Layer 2 of a small transformer language model trained on English Wikipedia (10 layers, counted from 0, width 64).
A neuron adds its activation times its output weights to the MLP's output. To switch it off is to set its activation to zero at one token and run the rest of the model.

Output weights of the MLP neurons that the questions are about. A number n stands for (n - 500) times 0.00053.
n1: 522 845 292 474 466 272 489 586 351 594 464 647 513 399 534 611 429 506 614 503 552 613 308 581 625 346 430 573 513 471 279 488 348 453 493 526 415 708 474 552 235 481 322 427 545 751 521 593 498 482 554 322 510 611 543 273 727 522 489 348 671 488 455 772
n14: 283 100 461 439 730 502 723 516 520 660 507 550 373 486 631 451 304 502 527 306 675 498 580 621 709 850 550 640 418 570 328 335 441 564 303 522 568 503 464 466 561 664 449 542 394 480 550 323 416 488 436 229 311 580 499 490 380 712 314 241 508 565 689 762
n26: 418 413 696 367 331 492 293 777 506 457 622 714 591 556 209 410 448 471 555 377 685 557 406 443 535 623 730 655 537 779 239 405 647 580 419 220 182 196 505 368 624 627 474 547 661 322 409 530 467 428 380 435 660 612 512 574 295 664 572 561 377 705 523 731
n29: 592 471 348 275 371 383 603 438 577 466 408 437 555 141 582 509 738 636 486 551 376 476 345 499 357 870 681 385 412 484 822 409 380 611 862 450 355 453 554 526 609 421 518 424 562 493 213 404 711 650 696 649 472 405 440 480 580 502 401 137 354 816 559 662
n31: 646 714 521 552 587 503 444 159 401 399 465 546 398 602 499 390 490 442 373 637 323 430 577 546 668 453 444 906 389 726 247 490 400 514 584 642 495 438 403 461 503 688 511 388 679 446 288 205 742 601 499 488 512 630 434 690 690 323 501 501 466 641 309 456
n33: 578 451 461 759 553 518 471 829 482 223 554 595 554 512 465 412 551 266 549 408 616 470 581 562 692 507 571 465 486 395 333 253 620 542 422 479 374 424 418 536 622 298 525 557 267 381 464 573 718 365 557 387 532 506 604 674 819 508 514 664 412 569 366 407
n55: 324 979 484 629 797 545 657 529 469 565 476 422 323 601 375 579 127 421 679 393 365 451 479 630 829 356 440 391 238 539 467 554 639 438 725 669 556 678 546 536 263 542 475 339 374 429 317 354 450 569 425 476 563 575 918 912 605 485 477 466 398 257 519 287
n56: 749 553 373 518 406 528 533 424 551 381 406 340 518 480 341 349 471 462 377 565 397 574 853 443 449 634 325 402 415 536 565 288 438 425 604 506 455 644 462 724 676 407 632 612 559 882 380 706 393 759 526 279 523 342 378 611 668 435 423 254 533 640 423 494
n62: 595 508 816 606 408 491 539 418 472 463 528 563 617 330 296 419 590 422 642 479 597 356 467 667 621 653 528 584 659 330 284 423 382 415 452 568 450 539 559 527 480 603 413 375 670 496 507 625 406 501 530 234 419 678 531 496 646 269 517 513 374 521 543 566
n63: 411 452 460 678 532 451 429 538 676 492 672 642 469 476 464 460 468 325 295 352 504 620 563 521 473 348 727 608 430 454 302 443 613 578 313 419 404 561 390 370 468 672 387 426 465 513 570 361 561 293 488 655 478 450 617 680 491 618 481 638 650 509 365 708
n67: 712 583 396 493 584 338 360 396 550 539 627 542 432 712 379 570 793 484 486 472 436 432 722 504 512 504 527 570 421 575 556 440 423 453 328 584 488 459 344 644 472 315 380 325 557 252 496 337 379 436 542 504 571 549 219 613 814 682 633 606 365 406 626 511
n74: 674 741 443 722 494 490 585 397 471 359 497 664 579 209 384 199 178 505 645 280 423 282 437 486 629 165 373 547 716 508 496 468 632 392 489 590 731 561 416 475 561 776 431 511 540 349 401 385 583 562 599 321 498 476 484 428 468 606 516 500 514 805 614 599
n92: 491 426 692 243 487 551 331 442 530 477 285 732 707 229 444 746 808 222 495 574 620 469 597 687 287 527 566 528 355 779 598 634 622 480 373 327 645 328 267 582 556 478 530 468 314 516 485 647 346 511 669 351 672 579 623 151 634 558 634 616 517 432 393 401
n100: 519 541 595 435 534 199 646 471 506 838 222 223 660 469 442 543 775 556 271 454 636 337 252 422 127 268 408 620 506 705 450 612 335 449 586 671 431 446 370 375 644 646 507 423 748 753 412 534 523 538 717 431 301 558 562 371 387 499 464 575 598 726 452 686
n105: 371 529 439 329 433 421 447 493 545 610 602 589 335 299 530 574 659 463 242 503 475 685 445 756 451 358 395 854 496 501 244 583 231 433 464 530 466 575 478 560 503 599 381 427 658 610 802 369 471 641 325 271 721 526 658 433 643 354 572 451 544 573 523 564
n113: 410 477 431 386 356 662 434 423 389 432 255 743 460 512 425 736 450 360 498 655 504 480 720 528 623 477 505 688 527 533 526 282 424 299 633 465 430 653 482 484 684 841 497 685 409 526 465 393 515 570 671 290 345 388 646 441 648 311 494 491 545 496 622 342

Each question names a token from some text and the token that comes next. It shows the activations a of the neurons there, in the order above. A number n stands for (n - 500) times 0.0053.

Then comes g, the gradient of the next token's log-probability with respect to the MLP's output, scaled to length 1. A neuron's effect is roughly proportional to its activation times (output weights . g). A number n stands for (n - 500) times 0.00099.

"and", then "ini"
a: 569 500 485 483 480 472 875 469 497 469 705 499 493 480 470 473
g: 555 525 401 381 353 245 575 643 552 328 731 564 312 437 364 710 455 644 641 614 436 493 276 767 554 665 460 673 468 381 543 383 614 561 318 538 427 545 598 419 528 388 661 265 587 581 713 404 572 540 553 535 523 457 670 457 567 488 523 236 515 376 371 340
Which two neurons, each switched off alone, lower its probability most, in order? n55, n1

"0", then "0"
a: 468 473 481 471 482 487 490 478 491 474 468 634 476 814 617 495
g: 376 682 592 496 420 515 611 462 493 449 687 593 539 304 495 525 416 249 478 608 552 667 370 378 646 489 245 462 575 528 508 485 616 227 410 336 671 536 465 647 527 408 519 690 415 394 301 484 628 477 840 517 442 674 192 582 537 684 481 476 555 449 571 356
Switching off which neuron hurts the next token most? n74

" Pro", then "ble"
a: 489 483 480 482 481 587 472 473 469 468 477 476 478 489 487 470
g: 370 557 488 386 490 709 210 498 486 445 521 360 436 484 516 539 558 553 515 615 290 622 460 445 624 617 487 587 301 250 412 592 475 439 513 637 218 538 571 610 505 264 601 846 539 524 592 559 531 478 340 653 417 529 712 451 178 575 569 454 648 438 649 523
Switching off which neuron hurts the next token most? n74

" La", then " "
a: 543 489 470 469 488 470 723 468 468 510 470 476 468 475 491 644
g: 599 603 707 606 421 367 520 652 756 571 350 559 749 471 392 478 416 476 219 488 496 321 466 759 409 343 355 573 521 543 783 405 403 431 526 373 525 492 412 603 613 733 408 390 383 655 502 339 518 665 622 307 573 584 304 576 610 434 443 534 410 378 442 440
Switching off which neuron hurts the next token most? n113

" League", then " club"
a: 469 482 505 482 631 483 478 471 471 468 468 566 468 748 484 487
g: 774 569 384 533 397 510 482 433 383 425 438 416 387 307 489 374 490 315 738 456 397 477 578 347 446 380 392 456 757 349 368 285 592 369 483 680 771 712 519 456 607 419 615 527 498 626 481 371 735 608 391 395 479 506 575 683 386 397 663 514 504 714 524 664
Which neuron, switched off, raises the next token's probability most? n56

"year", then " option"
a: 687 472 468 468 826 470 498 469 469 480 485 468 475 530 482 468
g: 549 560 467 603 567 377 570 569 319 366 521 461 393 518 405 614 427 811 439 332 470 639 423 268 480 567 506 477 427 433 770 661 527 510 481 163 360 324 507 416 452 358 677 539 335 727 589 308 531 612 768 432 522 512 643 668 490 555 489 557 376 700 439 447
Which neuron, switched off, raises the next token's probability most? n31

" Mar", then "ion"
a: 474 561 468 478 474 479 922 511 762 468 469 470 470 492 468 468
g: 348 479 398 467 364 429 420 493 393 418 473 437 482 517 514 576 607 676 336 733 615 371 537 426 577 541 506 605 453 795 589 580 435 464 596 580 571 359 549 493 662 551 438 496 237 631 581 377 764 557 703 480 426 494 518 426 702 304 780 481 286 277 363 262
Which neuron, switched off, raises the next token's probability most? n62

"titled", then " Lin"
a: 468 496 499 764 509 477 485 604 468 468 477 544 471 480 472 479
g: 383 513 552 449 507 265 639 643 456 461 431 656 569 289 374 661 322 508 639 504 501 537 514 291 479 624 202 467 285 531 454 434 626 566 576 496 452 552 635 670 453 694 579 534 511 346 268 459 494 545 582 585 490 443 758 691 596 563 369 250 316 758 558 444
Switching off which neuron hurts the next token most? n29

" present", then " on"
a: 480 486 496 498 490 469 470 476 480 469 483 468 470 647 468 500
g: 762 467 633 539 294 478 600 474 644 576 615 528 594 562 498 571 553 696 458 472 516 510 465 506 551 254 447 562 423 611 473 565 643 558 402 340 614 504 321 387 208 454 723 557 276 632 546 448 610 533 599 395 251 429 541 705 175 386 524 471 643 300 356 570
Switching off which neuron hurts the next token most? n100

" of", then " a"
a: 561 665 480 477 468 540 470 468 476 677 537 478 486 489 477 500
g: 430 604 474 636 577 299 464 751 454 412 522 503 340 500 461 417 467 573 640 376 446 363 520 517 754 637 543 484 547 474 475 540 337 298 567 242 793 538 460 247 396 570 668 551 304 480 571 344 458 421 298 577 622 457 521 567 567 617 740 716 301 423 487 660
Switching off which neuron hurts the next token most? n63

" I", then " T"
a: 478 495 480 479 496 494 724 596 468 473 486 475 468 476 474 600
g: 491 709 578 740 607 498 402 603 539 621 330 401 657 533 514 621 374 303 172 606 594 610 473 501 426 182 314 570 465 530 575 492 415 479 381 668 487 313 270 550 611 703 324 608 458 478 406 439 622 561 682 351 423 441 514 670 633 643 545 483 491 527 463 331
Switching off which neuron hurts the next token most? n55

" the", then " first"
a: 676 482 479 470 642 471 468 471 468 510 478 477 474 491 526 501
g: 605 529 661 412 417 455 187 467 642 440 411 445 409 535 428 318 570 699 363 314 571 464 549 399 559 446 718 541 563 290 564 591 471 649 487 335 766 574 543 528 831 563 486 310 382 470 660 666 502 546 315 475 595 406 459 463 394 495 523 688 647 278 351 579
Which neuron, switched off, raises the next token's probability most? n1

"0", then " |"
a: 494 492 491 554 531 601 469 627 504 475 469 572 469 961 689 476
g: 594 483 605 656 769 396 515 442 521 429 776 454 333 459 645 637 372 484 450 453 339 601 436 709 628 394 507 757 324 560 520 403 704 400 434 518 333 584 614 314 381 564 405 484 265 426 397 472 830 448 606 405 459 544 552 615 603 517 490 335 404 487 264 496
Switching off which neuron hurts the next token most? n33

" ", then "ling"
a: 494 493 468 479 473 472 479 481 470 491 469 489 469 482 468 482
g: 395 600 235 368 566 590 575 595 324 601 396 603 384 476 522 596 201 630 830 670 397 540 536 552 572 465 391 562 562 486 519 645 471 441 332 585 330 457 706 452 563 374 680 550 909 460 484 457 482 482 446 314 601 446 487 562 377 510 632 332 349 466 470 407
Switching off which neuron hurts the next token most? n92

" It", then "ali"
a: 538 610 497 496 468 491 477 474 468 470 476 472 495 479 472 480
g: 326 493 464 246 496 330 648 544 574 268 654 375 397 651 263 627 344 428 723 382 446 492 567 513 534 782 567 494 555 446 607 516 534 443 472 522 441 613 626 637 534 611 483 533 697 479 466 626 468 319 713 358 209 614 753 377 493 541 580 444 408 414 515 322
Switching off which neuron hurts the next token most? n14

" \"", then " in"
a: 475 468 517 493 474 473 477 490 537 468 496 683 485 489 478 470
g: 528 724 603 745 431 575 302 501 468 549 414 631 776 372 461 495 264 738 557 253 448 327 400 494 729 295 445 568 448 680 637 460 470 377 514 370 555 471 438 514 365 564 395 508 503 589 432 297 731 421 676 291 428 557 505 651 407 515 413 581 446 478 662 558
Switching off which neuron hurts the next token most? n74

" for", then " B"
a: 526 479 549 484 511 470 495 483 483 648 508 468 468 470 474 497
g: 318 453 609 411 514 544 393 564 213 511 683 479 546 422 507 458 491 690 459 756 581 478 476 394 412 722 489 593 343 510 671 201 646 755 616 465 399 441 486 461 550 352 446 614 616 428 466 584 559 589 486 400 307 359 438 530 764 500 322 297 772 547 444 468
Which neuron, switched off, raises the next token's probability most? n63

"6", then "4"
a: 497 480 496 475 468 469 496 592 491 483 498 506 499 468 499 485
g: 709 475 476 578 392 463 255 329 789 549 506 315 521 745 589 550 512 482 647 493 663 660 481 420 603 397 510 345 541 353 651 330 507 457 400 300 350 332 663 602 671 388 671 374 364 587 483 506 320 639 522 467 516 309 674 490 605 571 305 455 608 588 582 360
Switching off which neuron hurts the next token most? n56

"zi", then "one"
a: 475 468 497 497 468 501 633 478 468 493 476 498 486 499 494 471
g: 355 619 407 404 592 694 322 493 689 513 541 337 301 492 498 482 428 388 543 630 489 585 220 636 768 404 572 649 591 607 388 531 701 602 360 365 623 342 444 422 330 494 587 517 363 525 776 353 460 506 472 644 722 524 643 389 572 509 533 244 346 486 421 556
Switching off which neuron hurts the next token most? n55

"lla", then " c"
a: 468 491 489 468 479 479 719 717 491 476 468 496 468 480 491 566
g: 602 625 687 521 415 381 569 653 764 212 335 486 791 433 572 333 511 557 547 494 346 460 448 581 430 482 485 496 578 440 837 640 237 613 595 333 670 488 609 567 641 535 640 599 373 523 543 449 364 413 536 455 341 372 360 445 318 487 586 581 406 363 447 399
Switching off which neuron hurts the next token most? n56

" of", then " steam"
a: 468 562 471 470 468 513 469 496 471 678 539 471 491 499 474 499
g: 343 526 505 705 602 376 627 624 669 583 687 398 501 336 742 299 623 676 578 537 409 476 514 569 382 397 277 537 424 317 576 569 313 604 357 254 747 500 497 511 495 371 573 621 431 436 608 507 587 505 415 635 480 500 345 654 529 217 565 269 662 523 441 467
Switching off which neuron hurts the next token most? n26

"ne", then "ces"
a: 470 482 494 490 480 487 759 487 490 476 469 492 494 487 497 474
g: 449 487 627 405 380 566 774 787 532 504 628 558 599 432 512 500 435 567 446 276 614 504 507 466 811 553 227 274 530 410 712 520 414 480 469 558 335 636 492 599 715 327 519 621 354 474 574 551 491 351 580 318 518 474 149 363 518 481 434 610 499 403 562 537
Switching off which neuron hurts the next token most? n31

" the", then " end"
a: 630 471 484 479 536 473 475 475 468 506 469 483 471 499 472 476
g: 506 381 350 467 749 458 493 550 528 363 268 470 486 645 437 529 526 400 583 297 565 592 572 619 633 644 468 734 327 426 576 435 595 532 711 516 340 404 656 742 262 695 663 283 295 683 561 354 519 452 600 376 686 564 523 489 520 315 482 407 487 448 345 420
Switching off which neuron hurts the next token most? n1

" through", then " his"
a: 469 472 490 471 490 511 474 589 468 499 468 468 489 499 468 484
g: 397 719 506 447 351 461 427 510 568 462 541 524 558 487 581 521 586 447 340 570 569 536 486 274 339 468 805 375 639 610 253 415 633 218 530 877 600 336 716 294 434 559 610 363 523 611 513 510 542 274 624 415 563 361 454 542 425 541 573 507 461 381 638 599
Which neuron, switched off, raises the next token's probability most? n56

"8", then "8"
a: 491 469 488 486 468 469 493 534 468 486 499 603 493 471 492 493
g: 466 526 622 434 591 475 651 562 365 364 504 512 521 460 316 580 494 406 202 444 225 509 644 369 480 610 685 735 268 772 462 581 559 433 583 504 647 381 469 559 469 588 326 733 432 437 719 535 673 498 323 650 437 627 444 491 459 556 529 535 574 222 433 341
Which neuron, switched off, raises the next token's probability most? n74

" the", then " University"
a: 508 491 497 472 554 468 476 473 468 534 468 471 468 500 479 474
g: 427 401 312 467 683 348 578 550 349 644 446 595 437 626 500 752 383 258 533 497 566 318 664 580 930 617 425 338 436 514 443 367 606 666 214 707 446 394 460 464 439 536 513 452 538 340 497 525 419 531 463 320 432 544 552 474 479 586 742 540 644 568 489 439
Switching off which neuron hurts the next token most? n29

" squad", then "."
a: 475 491 471 470 514 499 496 485 481 485 503 472 468 728 475 486
g: 321 647 306 310 380 586 488 469 540 366 596 443 552 467 539 511 598 229 490 494 398 359 717 380 599 668 643 425 660 318 453 683 548 605 393 596 445 570 676 271 550 623 554 688 596 384 373 478 676 377 725 450 507 624 673 365 535 474 429 635 286 386 544 328
Which neuron, switched off, raises the next token's probability most? n100

" later", then " ship"
a: 490 468 468 468 496 479 489 472 517 474 491 472 499 500 468 470
g: 381 553 616 782 547 674 722 440 510 313 564 455 487 387 465 333 418 495 532 510 475 636 549 310 297 433 338 484 633 347 551 520 394 280 334 570 592 438 266 460 779 474 582 550 777 364 632 586 549 372 692 540 565 563 242 550 632 535 530 427 501 596 524 350
Which neuron, switched off, raises the next token's probability most? n74

" a", then " week"
a: 647 496 480 500 488 486 473 471 491 479 473 491 468 499 468 499
g: 564 633 492 523 552 583 445 463 486 565 327 375 395 608 585 362 596 578 265 392 396 780 291 542 472 475 583 568 626 479 261 547 650 432 343 553 508 531 479 561 178 438 361 367 623 393 327 460 517 671 757 845 500 659 512 459 579 482 468 703 514 342 510 468
Switching off which neuron hurts the next token most? n1

":", then " f"
a: 476 468 496 566 570 488 484 482 470 482 484 484 486 492 485 468
g: 700 646 613 675 507 658 588 413 478 416 578 703 564 327 645 549 439 371 660 183 415 440 631 464 325 331 462 731 564 425 556 719 626 503 518 490 393 527 215 376 534 592 591 494 464 386 420 331 615 418 495 616 411 462 424 596 352 277 681 553 532 477 279 575
Switching off which neuron hurts the next token most? n31